Layer 7 of a small transformer language model trained on English Wikipedia (10 layers, counted from 0, width 64).
A neuron's activation on a vector x is SiLU(gate . x) times (in . x), where the dot is the dot product.
The model reads these tokens: " eng" "age" " with" " and" " under" "st" "and" ".\n\n" "==" " Mar" "k" "et" "ing" " ==\n" "The" " International" " V" "ol" "ley" "ball" " F" "ed" "er" "ation" " has" " part" "n" "ered" " with" " g" "l" "ob"

The vector x that enters this layer's MLP at each token. A number n stands for n times 0.0094.
0 " eng": 51 -80 -3 47 -96 -66 92 18 7 160 -50 -72 -64 145 -59 45 229 -99 -112 52 -113 244 94 -59 150 -225 -51 31 -253 73 -79 65 165 51 41 -237 -190 49 -2 164 -87 25 73 52 -59 -5 50 -117 126 -43 131 99 -179 27 27 -229 103 -125 119 -285 -90 30 158 -77
1 "age": 52 59 60 101 -18 27 -74 -95 -31 13 -247 -17 134 83 -72 -4 -35 28 -132 17 -58 -30 63 86 134 -94 -80 147 -43 24 -12 26 89 -65 -62 -27 -74 -30 113 265 36 -43 -35 28 -51 138 -207 -55 74 -32 126 134 -407 1 -12 -103 -63 -203 -134 -165 -77 -52 -16 -20
2 " with": 219 31 62 71 122 -152 60 81 5 53 -149 167 -2 -88 -65 72 -184 3 -309 159 -1 -16 -139 -37 -62 -207 -3 280 64 22 54 102 14 -137 -27 62 -50 -14 -132 165 73 117 -52 46 33 3 -140 -17 16 -64 -64 -115 138 38 -105 -105 42 -132 -81 179 -75 -271 -199 -108
3 " and": -8 -6 -102 2 19 -65 276 -36 -5 65 -66 48 -122 -3 99 -17 -389 -60 -314 117 27 -10 57 11 34 -57 89 55 -20 71 -17 26 56 -221 14 28 1 81 -14 181 14 196 -99 -50 -18 -25 -244 110 -91 76 39 -39 -8 20 20 -153 -22 -14 0 -88 84 -195 29 -42
4 " under": 25 -73 -73 -134 87 -170 190 -54 -3 92 44 -44 -37 18 98 114 1 -59 -279 81 -43 190 -188 100 -3 -248 -13 309 -31 -156 285 56 162 -118 -4 4 -4 -146 -93 -22 21 64 -113 -34 20 -46 -9 -156 14 -115 -148 -124 -17 99 141 -138 -10 -46 -47 -66 -223 -105 20 -17
5 "st": -5 83 119 118 7 -298 -127 91 232 76 102 103 9 -138 41 -7 -232 57 -232 98 -254 178 -199 -85 150 -118 92 123 -109 10 -48 39 -23 -102 117 -115 38 118 73 78 -10 77 74 -110 -203 -30 -73 -30 -81 50 72 -26 20 112 51 -195 30 -230 -3 -169 -59 119 196 101
6 "and": 8 -20 210 22 -66 -38 7 7 117 16 16 124 166 -114 26 51 -305 24 31 295 -183 238 -4 -61 -94 -46 64 -202 -90 -79 -23 88 38 -50 63 -171 -15 -88 -25 114 -174 -101 123 -87 29 97 -89 -146 55 -98 -25 56 -203 -76 53 -85 -16 -86 17 -172 4 -183 -46 75
7 ".\n\n": 80 43 -48 -192 168 -88 -27 165 61 -45 58 -42 -58 26 -93 179 62 57 33 45 -115 113 153 -5 108 -59 114 83 54 158 172 -67 -221 -237 -41 143 -49 -199 -8 -142 -145 -22 91 -13 55 60 -91 157 5 97 17 -82 184 228 228 -54 -84 -155 -54 84 -133 -64 -70 -22
8 "==": 86 4 -203 72 247 -54 -20 93 153 164 154 -132 -12 -8 -20 222 -64 18 137 141 -4 156 217 25 145 89 -175 199 142 42 156 -79 -221 -157 5 232 22 -70 -21 -61 -80 -40 -63 -36 141 80 -51 -18 -215 -79 109 117 109 109 91 57 75 -197 -42 34 -60 -7 -127 -93
9 " Mar": 154 -13 -144 85 60 -88 224 -134 147 -217 40 -62 -35 -21 -38 71 21 -197 -48 -39 -211 -30 123 81 33 122 129 138 -149 -103 139 98 14 35 32 99 -148 76 -231 -219 -32 -2 31 -14 -88 59 155 -72 234 43 63 -103 -43 76 234 165 5 -235 81 215 53 -122 21 37
10 "k": 42 -167 -160 85 -112 -14 -118 83 -22 -54 -44 45 3 -176 86 99 -34 63 -180 74 111 305 -15 91 85 159 82 -57 35 -193 94 102 -225 -24 157 16 81 247 84 45 -126 7 17 66 189 97 68 -83 -60 -100 143 -70 -264 -106 9 -149 -45 -79 -114 -73 -93 -64 -105 -99
11 "et": -33 -107 -6 53 -134 -152 139 55 -54 -2 124 67 104 -68 198 190 -126 42 71 -63 -105 105 -10 -61 24 73 -36 74 -62 -189 28 150 -181 114 -25 -59 60 69 134 145 -270 -77 64 -29 42 107 -59 -11 -147 -208 21 34 -325 -28 15 -133 -62 -94 -106 0 203 28 154 24
12 "ing": 25 4 -108 100 -117 -65 35 -76 -2 147 57 -55 103 -161 95 81 -46 79 -100 82 -91 22 48 123 109 -58 -32 130 40 -63 -14 96 -126 -69 31 -108 81 18 -89 -30 -112 13 -190 40 188 173 -221 -108 -145 -114 33 169 -280 -153 214 -86 -84 -213 -92 87 -133 97 -33 70
13 " ==\n": 76 73 -97 -182 105 -97 3 171 54 13 91 -28 -133 -3 28 143 10 85 27 38 -166 140 124 -23 165 -103 103 67 -8 147 246 -36 -227 -213 -55 70 -23 -152 5 -90 -187 4 79 -4 -13 -2 -108 197 -3 131 -24 -46 173 268 227 -44 -78 -97 -10 39 -102 -65 -19 -53
14 "The": 184 191 -57 -29 51 -54 39 101 21 -11 -74 -80 -47 -192 65 -147 -233 51 26 -33 34 -53 63 125 150 -93 0 185 -87 -141 129 11 -91 -81 64 159 -22 116 -99 68 -70 40 22 -51 44 136 20 -62 -42 -249 403 -26 93 230 -7 -167 -40 63 -89 -85 -43 -223 -44 -118
15 " International": 204 109 -93 -68 32 -84 19 6 -98 -38 71 -145 91 -64 31 -63 -90 -28 115 10 -202 15 19 120 118 39 -83 254 45 -87 44 -212 -290 -112 31 159 125 72 6 -54 -249 -107 54 110 105 81 -151 70 -149 -79 122 -87 -18 87 249 36 -40 -150 145 -4 42 -201 45 23
16 " V": 57 -109 -33 -45 49 -45 -78 102 83 142 -4 -90 -21 87 -76 -192 124 -175 -36 161 -28 -12 23 -62 -24 -62 -23 265 127 -210 84 15 -474 -9 126 1 4 -34 -45 -16 -143 -79 52 90 -43 28 87 130 -85 63 91 65 -102 33 158 7 27 -199 -46 -56 2 29 -49 -74
17 "ol": 95 108 -142 -44 26 129 106 -214 61 -105 -30 95 300 41 -70 -110 284 -122 75 53 -89 -25 -172 15 61 279 139 -17 28 75 53 -18 -139 -5 68 93 -129 -161 100 14 -1 -110 -14 -20 6 42 94 -47 -10 115 -42 -50 67 122 134 -57 150 -66 175 228 67 -143 -282 18
18 "ley": -152 2 -9 25 -57 -74 77 -80 -81 -60 15 -71 14 -52 42 60 -117 -40 45 61 -141 58 99 87 -2 59 -26 30 -29 -62 -17 -187 -254 -10 -103 20 -6 53 97 215 -161 -135 -34 157 77 147 -28 -47 28 -5 134 -161 -396 10 55 -57 -59 -181 0 122 127 -187 -215 17
19 "ball": -35 -72 -138 -34 -124 -94 26 -80 -195 17 83 28 56 -19 -55 -63 -126 -115 109 191 -161 28 11 95 100 116 -88 91 10 43 -36 -80 -270 -6 -79 -87 48 47 -41 204 -155 -62 -90 128 74 53 -151 38 -35 -218 91 129 -284 33 62 -58 -70 -246 -10 -18 62 -193 17 11
20 " F": 120 -7 64 36 -37 66 11 50 -24 85 -11 25 -140 59 -124 -114 99 -49 -85 78 -216 -102 -14 131 -20 -133 -141 117 -134 -21 2 124 -452 -3 44 -119 -31 -56 70 77 -331 -74 -53 -37 29 50 -20 15 -117 29 45 -45 -221 87 54 60 52 -144 -112 -184 -79 21 22 32
21 "ed": 262 271 -35 61 155 8 -185 -122 115 36 30 35 193 63 -60 190 70 75 -96 177 -71 99 32 101 -106 117 -79 -198 16 -9 -45 130 -182 -36 -19 134 133 44 -71 79 -52 -55 -141 -92 156 42 -128 13 -239 -93 -149 25 -28 111 234 -123 -55 -82 59 122 17 -136 104 98
22 "er": 157 57 -146 12 -88 -30 -203 29 -144 52 -135 19 -10 65 110 149 -40 -119 -92 37 -38 67 -67 140 -105 188 -65 -73 25 -117 222 -23 -55 -36 48 -65 18 -9 8 187 -232 -141 -253 -23 -20 38 -163 -2 208 -73 -12 -32 -183 104 282 -92 110 -143 -148 29 55 -159 32 -36
23 "ation": 26 45 -63 -77 -102 -6 18 -79 -171 71 -208 -115 82 12 52 128 -72 -40 -63 93 -64 -22 99 106 124 0 -89 33 77 -135 -94 -69 -169 -49 33 53 69 -20 33 121 -139 -94 -106 71 89 150 -213 41 -76 -136 170 112 -361 2 96 -35 -96 -194 -10 -17 -58 -187 -69 -4
24 " has": 258 90 62 44 95 -189 82 141 21 -31 8 -26 152 -79 139 101 -322 -81 -164 83 7 13 -8 83 65 -70 122 -54 117 -40 -68 74 -21 -57 111 55 -11 -1 66 56 -143 209 -15 -5 20 37 46 98 -150 -98 120 147 330 -1 59 0 14 -115 -140 185 -112 -137 -40 82
25 " part": 116 18 51 -56 -160 -144 -156 -91 156 -34 -106 58 58 -133 -60 166 37 28 169 173 -40 35 64 -31 -47 -104 108 61 -118 -110 -31 7 -86 -20 91 96 -27 -110 155 -69 -283 -53 112 164 -21 233 145 127 -43 -101 152 49 99 122 92 -147 -156 -8 267 -11 -164 -49 10 44
26 "n": 66 -54 -65 -106 47 21 -144 149 15 -111 -51 80 205 -87 164 -86 31 -52 8 190 -116 234 99 -79 86 112 185 -43 -158 25 79 201 -26 40 37 61 122 -157 -96 162 -21 -2 -201 59 161 -11 112 -42 -50 -102 -21 39 -247 0 -15 -48 77 67 138 -330 -112 -141 -78 89
27 "ered": -15 171 -137 12 -63 -192 -232 -43 85 31 -5 102 218 -41 103 -31 -10 102 -56 232 23 2 -46 22 38 -242 -68 50 70 10 143 43 -87 -14 153 166 35 -187 -20 100 -106 24 -102 -10 81 126 -126 -48 -69 -114 -96 182 -216 35 77 -55 55 -172 -7 146 -165 -198 15 148
28 " with": 172 56 16 -21 146 -139 57 116 -4 52 -44 160 22 -111 -83 104 -181 48 -210 188 -13 -45 -168 -36 16 -180 1 261 173 35 104 71 -54 -145 81 86 -64 -101 -175 154 2 54 -119 61 77 -7 -129 51 -4 -73 -10 1 181 41 -52 -107 79 -104 -94 287 -93 -200 -257 -9
29 " g": 126 44 1 -168 74 58 -111 148 8 66 -70 97 -149 30 169 172 37 -78 -137 87 -70 25 -56 -30 184 -46 62 165 -332 -53 2 133 -257 48 43 -128 48 141 -17 71 59 146 207 -10 -246 -16 148 -3 53 49 80 92 8 -172 -28 34 -50 -96 186 -159 -180 -154 -132 -26
30 "l": 76 -152 -93 -37 19 17 66 -28 58 196 -81 156 66 -102 -5 -295 -12 98 -33 75 -134 212 122 -20 19 -65 177 49 -442 145 -47 32 151 50 -79 -125 -39 222 75 36 255 42 -131 -21 -42 10 128 -132 61 98 219 62 30 92 119 -96 209 81 -69 96 -145 -46 -12 40
31 "ob": 89 11 184 82 -132 -247 27 -219 -3 2 -55 125 41 67 -71 -110 -212 289 -288 140 -234 -2 106 -207 38 -36 225 5 14 -36 44 -55 41 26 -27 3 36 190 59 140 -115 -126 -30 72 87 16 58 -48 97 50 -23 64 -75 -86 138 60 -106 26 -105 56 0 -101 -71 147

Each question shows the input weights of one neuron of the MLP. A number n stands for n times 0.0018.

n109 gate: 76 -16 51 -75 -66 -11 -173 -24 -68 -87 62 0 -124 65 73 -141 -66 -47 127 60 -117 67 36 1 54 -13 89 84 122 137 -86 -101 5 70 -121 138 -319 -26 207 -13 -66 -115 48 188 33 -15 87 38 103 46 -244 -1 156 -179 49 128 -189 129 -262 -159 117 72 -67 202
n109 in: 4 173 294 62 -144 -98 91 -120 83 -53 -164 173 72 155 -2 33 171 144 -158 -38 -38 118 36 166 -63 171 69 34 -68 -67 -112 -31 -74 -115 58 32 94 17 -197 43 82 -56 -33 -60 -5 129 158 -167 73 39 85 -73 134 44 177 -157 150 29 27 -92 -88 -61 136 169
It fires most on token 31 "ob"

n182 gate: -30 -128 62 178 -296 -203 60 -77 231 -78 -138 -74 139 11 -21 -37 -34 -60 -6 13 -86 -161 -60 21 -102 -73 11 -115 1 -76 42 -38 120 115 96 -45 -190 36 -237 -78 43 -85 226 -262 -87 -130 149 165 -117 7 -33 -162 102 -44 13 -28 101 100 105 -43 36 -121 146 -192
n182 in: -26 106 -9 -128 73 -100 96 201 -1 2 -80 -74 84 -27 -92 49 -41 167 81 -32 -15 -104 -33 -261 16 5 -231 78 -131 185 63 -24 -84 -50 101 -177 24 -148 26 -2 85 53 -214 61 -149 68 -75 -277 44 -119 -66 -136 -10 -53 123 -62 -70 -269 -27 22 -47 94 -106 5
It fires most on token 5 "st"

n1 gate: -145 -55 40 0 -149 -8 -26 168 21 41 18 -59 46 -93 17 149 127 -136 369 133 209 203 -106 -55 -87 65 -45 -185 -30 -12 -221 12 5 -92 41 -38 222 169 -30 -54 85 112 40 -101 101 60 -15 109 -29 -164 -86 -258 118 -38 -88 -15 104 152 68 -11 53 121 18 -18
n1 in: 71 35 -41 -71 -35 -163 -124 82 405 -90 83 19 35 -129 -65 18 58 3 -40 49 -101 -24 -29 0 213 -17 -134 88 -116 -126 -84 31 62 207 110 -72 131 56 47 -152 34 182 11 110 180 -49 64 49 -114 -185 59 -52 184 243 -38 -159 189 54 -231 102 -160 -75 118 -46
On which three tokens does it fire most, strongest first? 10 "k", 25 " part", 18 "ley"

n17 gate: 37 74 316 190 -133 154 -179 25 -211 -38 89 -26 -17 -50 180 -101 -23 -46 62 -21 131 -128 -42 160 11 -95 24 -12 256 128 -39 183 100 71 -72 170 172 -19 -92 -121 50 68 -114 -95 4 7 10 -156 219 46 -66 49 -37 94 55 153 -137 38 -184 150 189 117 -3 104
n17 in: 145 -79 194 51 -36 -55 -218 -78 -8 -98 -38 52 -232 101 -78 30 -10 115 208 -19 -69 19 138 -186 -109 72 -75 -66 33 87 -141 -62 41 199 -128 -302 -38 92 -45 196 14 20 105 88 29 -61 -183 144 -167 155 284 35 39 93 -19 -112 -17 -26 15 46 39 -68 -259 -64
On which token does it fire most, and how strongly? 4 " under", at about 1.2

n123 gate: 64 99 -98 121 -57 33 -139 -113 7 271 -96 -44 11 -10 -33 -23 31 151 13 38 -88 -180 16 59 139 12 -13 -44 -23 -21 -62 -135 -10 24 108 270 65 -15 -73 80 14 105 91 53 218 -157 -154 -58 15 -14 -67 43 206 -89 -92 5 236 5 -157 -71 35 -98 39 -45
n123 in: 91 54 184 -89 -67 -1 -80 15 -42 131 53 -8 180 -13 41 0 -234 71 148 33 -49 -110 11 190 62 -250 202 -82 -36 176 21 -133 31 182 -26 30 -58 -5 -133 310 -6 25 -56 105 9 84 -92 95 2 -26 -2 13 38 -8 -147 171 139 -161 -114 -25 83 -63 59 9
On which token does it fire most, and how strongly? 27 "ered", at about 5.7

n69 gate: 43 33 -141 -14 115 -68 138 -27 40 -28 104 1 -75 62 -95 -1 102 -32 -80 -5 -19 -318 18 110 -78 24 -117 -62 138 31 13 -86 201 -106 -109 64 -56 -65 -168 170 -140 208 -70 42 69 -129 28 130 -74 29 -356 -109 100 42 -59 -105 -8 265 -178 -127 -197 -33 -87 -173
n69 in: -37 123 -11 -79 -22 -34 286 -70 47 -185 -71 48 41 16 -189 173 1 53 11 -97 -103 73 -17 -68 -82 130 93 -28 -13 -60 -85 134 -112 -187 -53 36 -167 172 -81 134 44 51 -166 59 129 -58 70 -94 77 -243 202 98 42 -76 36 -143 60 -2 -157 33 -55 42 28 55
On which three tokens does it fire most, strongest first? 28 " with", 2 " with", 3 " and"

n159 gate: -76 -95 309 60 120 16 65 124 50 184 30 184 -121 25 -208 160 -61 17 108 -45 218 -63 -42 -6 36 125 96 73 98 -219 -42 63 -65 -22 -165 -35 -8 -182 164 -51 -4 -74 -149 65 -131 92 32 -10 146 61 41 -218 125 -268 -13 13 -133 174 -61 -57 65 3 220 74
n159 in: -101 -84 -193 -53 -63 96 -93 144 -99 41 193 80 -24 16 -2 -179 -119 67 20 -7 -162 55 115 167 25 -78 1 138 -29 101 9 109 -22 20 296 107 -22 130 -90 162 -84 -194 123 17 292 119 -27 150 135 117 -72 -105 -18 129 -72 -90 40 113 202 -74 -40 97 1 -17
It fires most on token 24 " has"

n108 gate: -16 195 78 61 -69 -102 42 -154 -90 125 -19 -121 33 129 25 63 -53 -55 6 44 -64 -225 -164 54 -272 209 -62 8 -92 -3 -73 44 -99 81 54 82 28 -27 34 -77 184 -173 -104 16 -190 -184 89 11 2 130 -70 -116 304 5 2 20 -35 -72 -75 -21 -40 116 -103 -124
n108 in: 161 29 43 -9 -121 -31 39 -112 0 -157 -20 -35 -43 -30 -82 60 19 -206 153 -2 133 -243 -87 -221 -106 -58 -47 -83 217 44 280 -122 -114 -76 59 -23 -119 -114 -50 227 -163 -169 8 41 -39 -144 -59 12 -94 -170 -122 -37 -140 -267 49 106 -26 77 95 119 42 37 7 -91
On which three tokens does it fire most, strongest first? 17 "ol", 30 "l", 5 "st"

n77 gate: 28 33 215 1 -144 38 24 -52 -86 -76 -115 -119 174 13 -40 -119 -64 65 39 -1 11 -10 67 165 6 -233 122 -42 56 -25 144 -205 105 41 -76 -88 -36 -174 -112 -242 48 100 -27 -115 -186 79 -123 -22 228 -174 -109 -23 91 74 -429 -81 -131 0 34 -144 24 84 -58 -56
n77 in: -48 100 -103 61 163 -125 -75 1 -60 29 56 -218 -17 -70 -89 66 12 141 9 -35 -147 6 32 -104 35 -293 80 -42 14 17 35 146 136 -20 -80 -128 145 -196 -2 65 -63 154 133 -289 4 -99 -105 -23 -158 -42 -16 59 124 95 -43 -43 19 167 -96 -2 39 84 0 -59
It fires most on token 4 " under"

n176 gate: 47 -44 117 -79 -77 97 -137 129 -53 -169 49 11 -149 80 -42 146 -287 207 -24 -3 43 -32 96 -67 -19 -49 12 -101 99 98 -70 20 340 88 -42 21 127 61 -105 -153 -38 -24 108 -173 -96 -143 -6 -112 -40 132 29 -219 125 14 22 -57 -49 -41 -263 90 26 179 67 -15
n176 in: -162 -201 174 -64 63 -33 -8 106 17 19 -23 -68 -27 -82 -44 -66 -84 153 102 60 -36 85 -27 -72 313 66 38 -50 1 56 -123 115 215 44 -102 226 177 24 155 -83 -169 16 2 200 103 -202 63 25 2 84 121 -266 -175 27 74 -21 -71 -117 -36 -52 0 7 91 -22
It fires most on token 5 "st"

n32 gate: -113 -38 3 -54 187 -78 80 92 93 171 38 -58 -39 100 -23 109 -8 201 80 -56 197 106 -196 -100 -133 -3 -140 -69 -69 -164 -80 94 7 -66 182 -223 187 -68 -58 -137 93 133 -58 127 70 -61 85 74 -8 132 -12 -255 -31 -31 95 145 8 -177 -59 -13 92 69 -6 114
n32 in: -38 -69 -42 151 -3 -72 7 -2 153 90 -98 2 51 -59 125 5 -53 -61 -135 20 -50 -70 109 9 -9 -46 -14 181 13 207 -136 -12 171 128 -143 -2 10 -101 -40 108 -199 -72 -91 147 -133 129 127 -37 30 -67 -21 4 31 27 -53 104 33 -35 93 -28 -99 82 -296 147
It fires most on token 4 " under"

n135 gate: 48 141 -31 139 76 101 -314 45 120 106 77 -129 -29 138 180 -21 -75 130 -91 1 124 149 -82 106 36 -126 236 -208 53 -60 43 -167 17 25 -85 -69 -68 -2 -106 -55 141 127 -106 -34 3 -23 -81 -68 133 -103 -72 64 -54 110 -30 -35 34 182 -109 -28 207 -79 -102 59
n135 in: 11 101 -47 41 -65 -65 145 -316 58 130 56 -2 -39 -44 2 146 -74 -161 113 178 -31 65 55 118 -82 246 -59 78 -74 -71 -16 32 -6 40 63 37 4 -36 93 -120 -57 -69 -8 -100 -61 -44 -119 -24 110 0 59 -103 169 14 144 92 149 44 181 12 -11 -116 3 -12
On which three tokens does it fire most, strongest first? 22 "er", 21 "ed", 6 "and"

n28 gate: -1 122 70 61 98 -79 48 1 177 56 -21 -84 213 105 -110 -24 196 150 154 -17 -85 -151 76 -36 -44 92 -10 -273 -57 139 79 -131 -5 102 39 77 26 42 -29 187 8 -6 118 128 70 -83 -226 -10 -74 -14 -42 -34 56 -96 153 -32 -92 20 -114 -123 -144 7 64 -102
n28 in: -25 67 16 -73 96 -11 -63 157 230 122 8 163 25 206 28 -134 84 -44 -112 63 -79 -28 -40 -228 18 126 -27 -61 122 -53 -32 123 -44 32 148 -265 -55 61 -104 181 -204 22 -187 -83 73 -72 90 -54 56 -169 12 98 145 25 -26 -215 94 22 43 38 -81 -36 121 8
It fires most on token 21 "ed"

n15 gate: -61 -127 200 -88 63 -146 -27 17 -169 119 -127 -127 115 119 -3 68 87 96 -42 65 0 -3 -175 31 35 -148 25 52 128 -101 -82 -2 155 -82 126 -9 127 -97 75 77 -98 73 5 92 129 127 -157 46 -169 22 -51 39 -108 28 -33 57 20 30 12 -114 -143 -68 -51 -80
n15 in: 227 130 -108 86 107 17 84 -44 2 147 -125 -51 2 20 -74 67 -34 -194 -103 -82 -112 -8 182 3 -26 72 -232 -43 -27 -11 -30 1 -113 -2 -80 23 -130 -6 6 -14 70 -77 -60 125 24 52 26 25 90 -67 165 -78 56 227 -67 17 -45 -48 -57 -133 -14 -71 -4 -36
Its two highest activations, in order, are on tokens 23 "ation", 1 "age"

n111 gate: -34 94 20 -75 212 219 63 161 66 17 15 -161 -30 19 145 -83 119 49 41 -61 125 -9 -120 -16 15 21 -67 -101 5 148 -35 -209 -21 -84 186 49 77 -44 81 -7 40 -157 91 32 -7 -88 -61 -32 -4 -38 28 150 52 -131 23 265 21 -161 -92 10 65 127 66 -84
n111 in: -65 95 -24 -203 -40 -99 -137 -120 203 126 -76 -72 31 235 -111 11 -60 -35 -51 41 -165 -101 -57 164 -82 -20 106 -52 -70 -79 83 167 -103 -159 -115 31 -212 27 189 2 -6 95 12 -11 -11 20 10 130 -130 80 -47 110 -38 -25 -35 -114 109 -134 -112 -229 11 22 192 186
On which token does it fire most, and how strongly? 16 " V", at about 1.2

n75 gate: 92 109 1 73 -89 169 -79 172 53 -49 -30 143 -59 -45 -90 -36 339 260 11 144 165 -113 -44 -56 107 87 81 -43 78 59 -73 24 112 -148 -296 8 -262 86 53 45 -91 -200 198 21 -120 -103 100 354 27 132 1 -31 -16 -210 -75 17 76 -4 114 17 2 121 115 -67
n75 in: -43 -111 124 -28 -14 -35 19 51 101 -111 122 72 345 -19 50 -323 -30 147 -97 33 -149 -28 -30 67 -45 -106 119 6 57 -30 -2 35 -46 160 -54 -115 -44 -22 -113 -41 151 189 19 133 103 -129 95 -193 137 73 52 -206 85 -31 -73 -227 221 -117 -134 107 -51 43 -155 84
It fires most on token 17 "ol"

n56 gate: -148 -54 137 179 29 193 53 94 -108 125 -191 -59 40 7 -36 22 71 53 86 95 155 -16 139 -59 -112 -101 -91 -16 66 -71 41 75 115 13 -223 -101 42 110 -24 197 170 31 10 -205 -34 -32 75 3 154 129 206 -93 -51 136 -124 170 142 192 23 -33 36 -130 -88 165
n56 in: 154 37 -98 -3 -25 19 59 14 -37 -91 -66 -75 -101 77 10 22 83 -52 -27 -139 193 144 66 -186 20 147 171 10 -328 -120 -28 61 -15 129 20 265 102 -99 -5 -51 53 -93 -86 119 -100 5 -21 206 58 -112 13 -52 -38 -71 -66 -38 -128 -197 -198 0 -138 57 3 18
On which three tokens does it fire most, strongest first? 30 "l", 1 "age", 28 " with"

n97 gate: -128 -176 63 45 -98 138 34 41 -299 -145 -83 2 -60 -238 -12 -149 -73 85 66 41 -43 -153 -23 71 -20 -9 -107 -135 178 20 -74 -91 -35 21 -143 -71 32 163 -200 55 -32 -8 47 -13 98 -6 -24 44 151 -131 -45 -59 -29 -63 -161 173 109 70 -32 95 40 -54 -20 67
n97 in: 110 -146 -212 28 49 64 149 76 -46 90 -132 2 -109 46 80 -175 -51 -132 126 -95 19 -100 49 144 -50 102 -55 -146 75 99 -68 -18 -56 51 79 17 59 214 -167 151 -23 66 38 -2 83 108 19 3 -84 -96 63 141 -42 155 -6 233 92 -24 62 56 17 5 -6 -213
It fires most on token 19 "ball"

n82 gate: -237 -234 59 -87 70 184 -13 42 -76 130 127 -89 100 87 94 -19 -68 -50 159 13 47 88 -235 97 -99 37 -43 -166 83 -128 19 69 -93 -95 -199 196 28 139 -138 -123 155 -59 63 164 -66 -64 187 -77 -42 7 -275 -9 -64 -135 67 26 -144 7 116 -21 147 59 -62 -73
n82 in: -224 98 81 22 146 57 -83 109 109 -71 -84 14 -189 7 -89 93 -4 73 -122 56 -115 -17 -40 -25 -97 151 -61 -36 -206 133 100 -77 27 147 -19 59 19 -17 171 89 -162 69 -100 188 48 -22 -189 -97 22 146 226 -69 2 101 -8 110 -40 -206 7 -168 -14 6 -152 58
On which token does it fire most, and how strongly? 18 "ley", at about 1.1

n7 gate: -38 -17 275 -162 -59 58 -33 112 -175 214 77 -86 -245 49 -108 -176 8 -106 98 114 151 -72 -127 186 25 -99 -86 -101 45 133 5 -79 -122 -32 -105 96 -98 15 -72 -170 59 79 14 -124 -31 -123 -19 75 42 79 -132 -88 -11 18 -32 89 -118 -37 118 -136 -62 -77 6 -74
n7 in: 117 -116 103 -68 23 14 -51 19 225 145 50 118 75 14 144 15 -100 -221 55 37 6 -24 -78 178 124 -27 -21 120 104 235 80 -54 -91 -2 -111 -117 -84 154 -123 -143 -5 236 -32 -108 145 33 65 15 17 -46 -57 -74 -25 94 59 -115 -55 -159 68 51 -120 -98 4 -10
It fires most on token 13 " ==\n"

n93 gate: 67 139 7 -49 -117 -61 -32 9 94 -156 99 -128 -18 127 43 55 -105 52 61 -75 5 -222 -99 -4 89 35 68 102 56 -292 -123 43 150 -174 38 78 51 -180 52 -128 39 -111 -121 26 -55 -2 3 -53 -33 -4 -249 10 95 197 -82 -11 -13 -39 -154 -82 239 106 107 137
n93 in: -97 162 1 32 -59 272 6 150 -52 -18 -126 -155 147 -52 44 169 -56 -74 -48 -7 23 -119 127 122 152 103 -65 -10 155 5 109 -146 26 -13 273 199 85 5 106 46 -59 14 -71 -195 33 119 27 -37 -127 61 -30 -42 11 -17 45 -42 30 124 -82 -31 -141 38 114 64
It fires most on token 24 " has"

n100 gate: -214 66 -19 4 30 19 -68 -66 -241 -87 90 -4 -97 -146 91 12 84 -138 -101 -129 111 -259 -164 -7 125 68 67 0 71 96 6 -29 67 -62 84 -159 -122 5 8 -21 179 117 27 -23 -52 57 -96 151 -210 -102 -149 79 12 76 -142 -141 44 163 74 50 1 -83 -138 -38
n100 in: 31 -60 -13 128 -89 -8 9 -53 -96 -19 -224 -78 26 53 107 151 -54 -71 -83 0 -60 -7 115 25 -25 62 -139 -16 88 13 -37 -171 -95 -67 80 -46 1 122 -48 133 -80 -98 -119 38 136 64 -56 -27 -83 -77 -129 51 -232 -41 38 -4 -224 50 22 85 -233 -158 -127 -14
It fires most on token 3 " and"

n31 gate: 186 154 17 32 -23 -33 18 -145 110 70 4 -54 76 -43 8 50 -95 75 -104 -40 -39 -114 64 20 114 -32 -3 82 78 240 -22 -70 192 -34 -191 31 -217 -15 -38 -27 -11 56 35 -104 -50 117 20 71 17 -129 -16 224 92 14 -239 112 100 99 135 -149 93 188 -149 -20
n31 in: 15 337 78 -10 25 -81 -58 -127 248 -87 46 2 74 -128 -118 101 -7 10 74 -90 -103 33 129 98 -54 15 147 34 -175 10 190 -8 -34 -64 -104 82 25 11 -24 -48 31 -70 82 -173 -49 48 107 61 -32 101 -32 40 39 47 -70 86 205 98 -93 -30 2 131 32 52
It fires most on token 8 "=="

n44 gate: 8 95 55 -15 77 82 -141 -127 -181 53 175 -284 -80 54 142 -14 -118 156 48 -53 -58 -118 51 -5 94 -174 85 17 172 -128 -57 79 64 -186 -134 68 -52 -41 -32 -116 75 -172 108 45 85 111 -11 13 159 -44 -211 -252 -104 17 105 -169 -43 73 -6 -25 -184 163 -11 -288
n44 in: -112 35 38 -5 -74 96 34 -32 -59 -82 -72 -87 42 -75 -15 -10 -25 -3 -48 -118 34 239 -68 -273 -8 -11 -195 -49 -68 -24 110 -11 23 0 54 147 97 38 57 -85 -176 70 73 200 40 58 -56 -7 -30 -57 2 160 -128 -254 38 181 -170 4 -142 147 108 -146 21 266
Its two highest activations, in order, are on tokens 12 "ing", 15 " International"

n131 gate: -19 144 96 -37 67 85 2 4 104 -52 195 140 -61 -10 63 -98 -133 21 -148 133 20 -36 151 -125 -94 -65 118 90 61 -36 217 -140 333 -71 -59 21 -221 -76 -128 -58 56 -109 -25 -55 -86 28 6 58 -89 -92 -9 -106 -207 32 -126 -56 -158 124 -118 -142 -25 90 21 -14
n131 in: -53 36 -38 -90 48 -76 151 52 70 -149 175 97 63 -65 64 -54 70 -47 -82 -215 177 -45 3 -94 18 -82 181 52 43 -69 40 73 37 -12 114 181 145 -214 88 -78 -63 -188 9 -35 -53 -31 36 8 -62 102 -173 22 -8 46 -106 47 63 43 173 -162 -34 -14 -110 -149
It fires most on token 4 " under"

n87 gate: -11 -79 -38 105 -17 154 93 129 -173 -126 -65 293 14 54 93 -35 64 -10 -45 9 -21 -126 -32 39 -128 -42 -56 -43 73 166 -28 35 83 43 -57 -199 -121 16 -297 147 143 92 254 -126 75 -43 62 -107 -54 -297 -158 36 170 -40 -9 -5 -31 46 66 5 -33 165 91 96
n87 in: -87 77 25 33 64 -134 30 -211 -176 162 -102 -74 -55 -108 -126 -75 59 -57 69 -61 -147 -35 108 -48 -51 -45 -88 -132 -50 -174 -35 252 -219 202 -110 10 -70 22 176 -149 -11 -68 -169 49 -39 -77 139 48 -49 -50 71 -62 -84 254 14 153 10 -260 14 21 -24 49 -110 -98
It fires most on token 3 " and"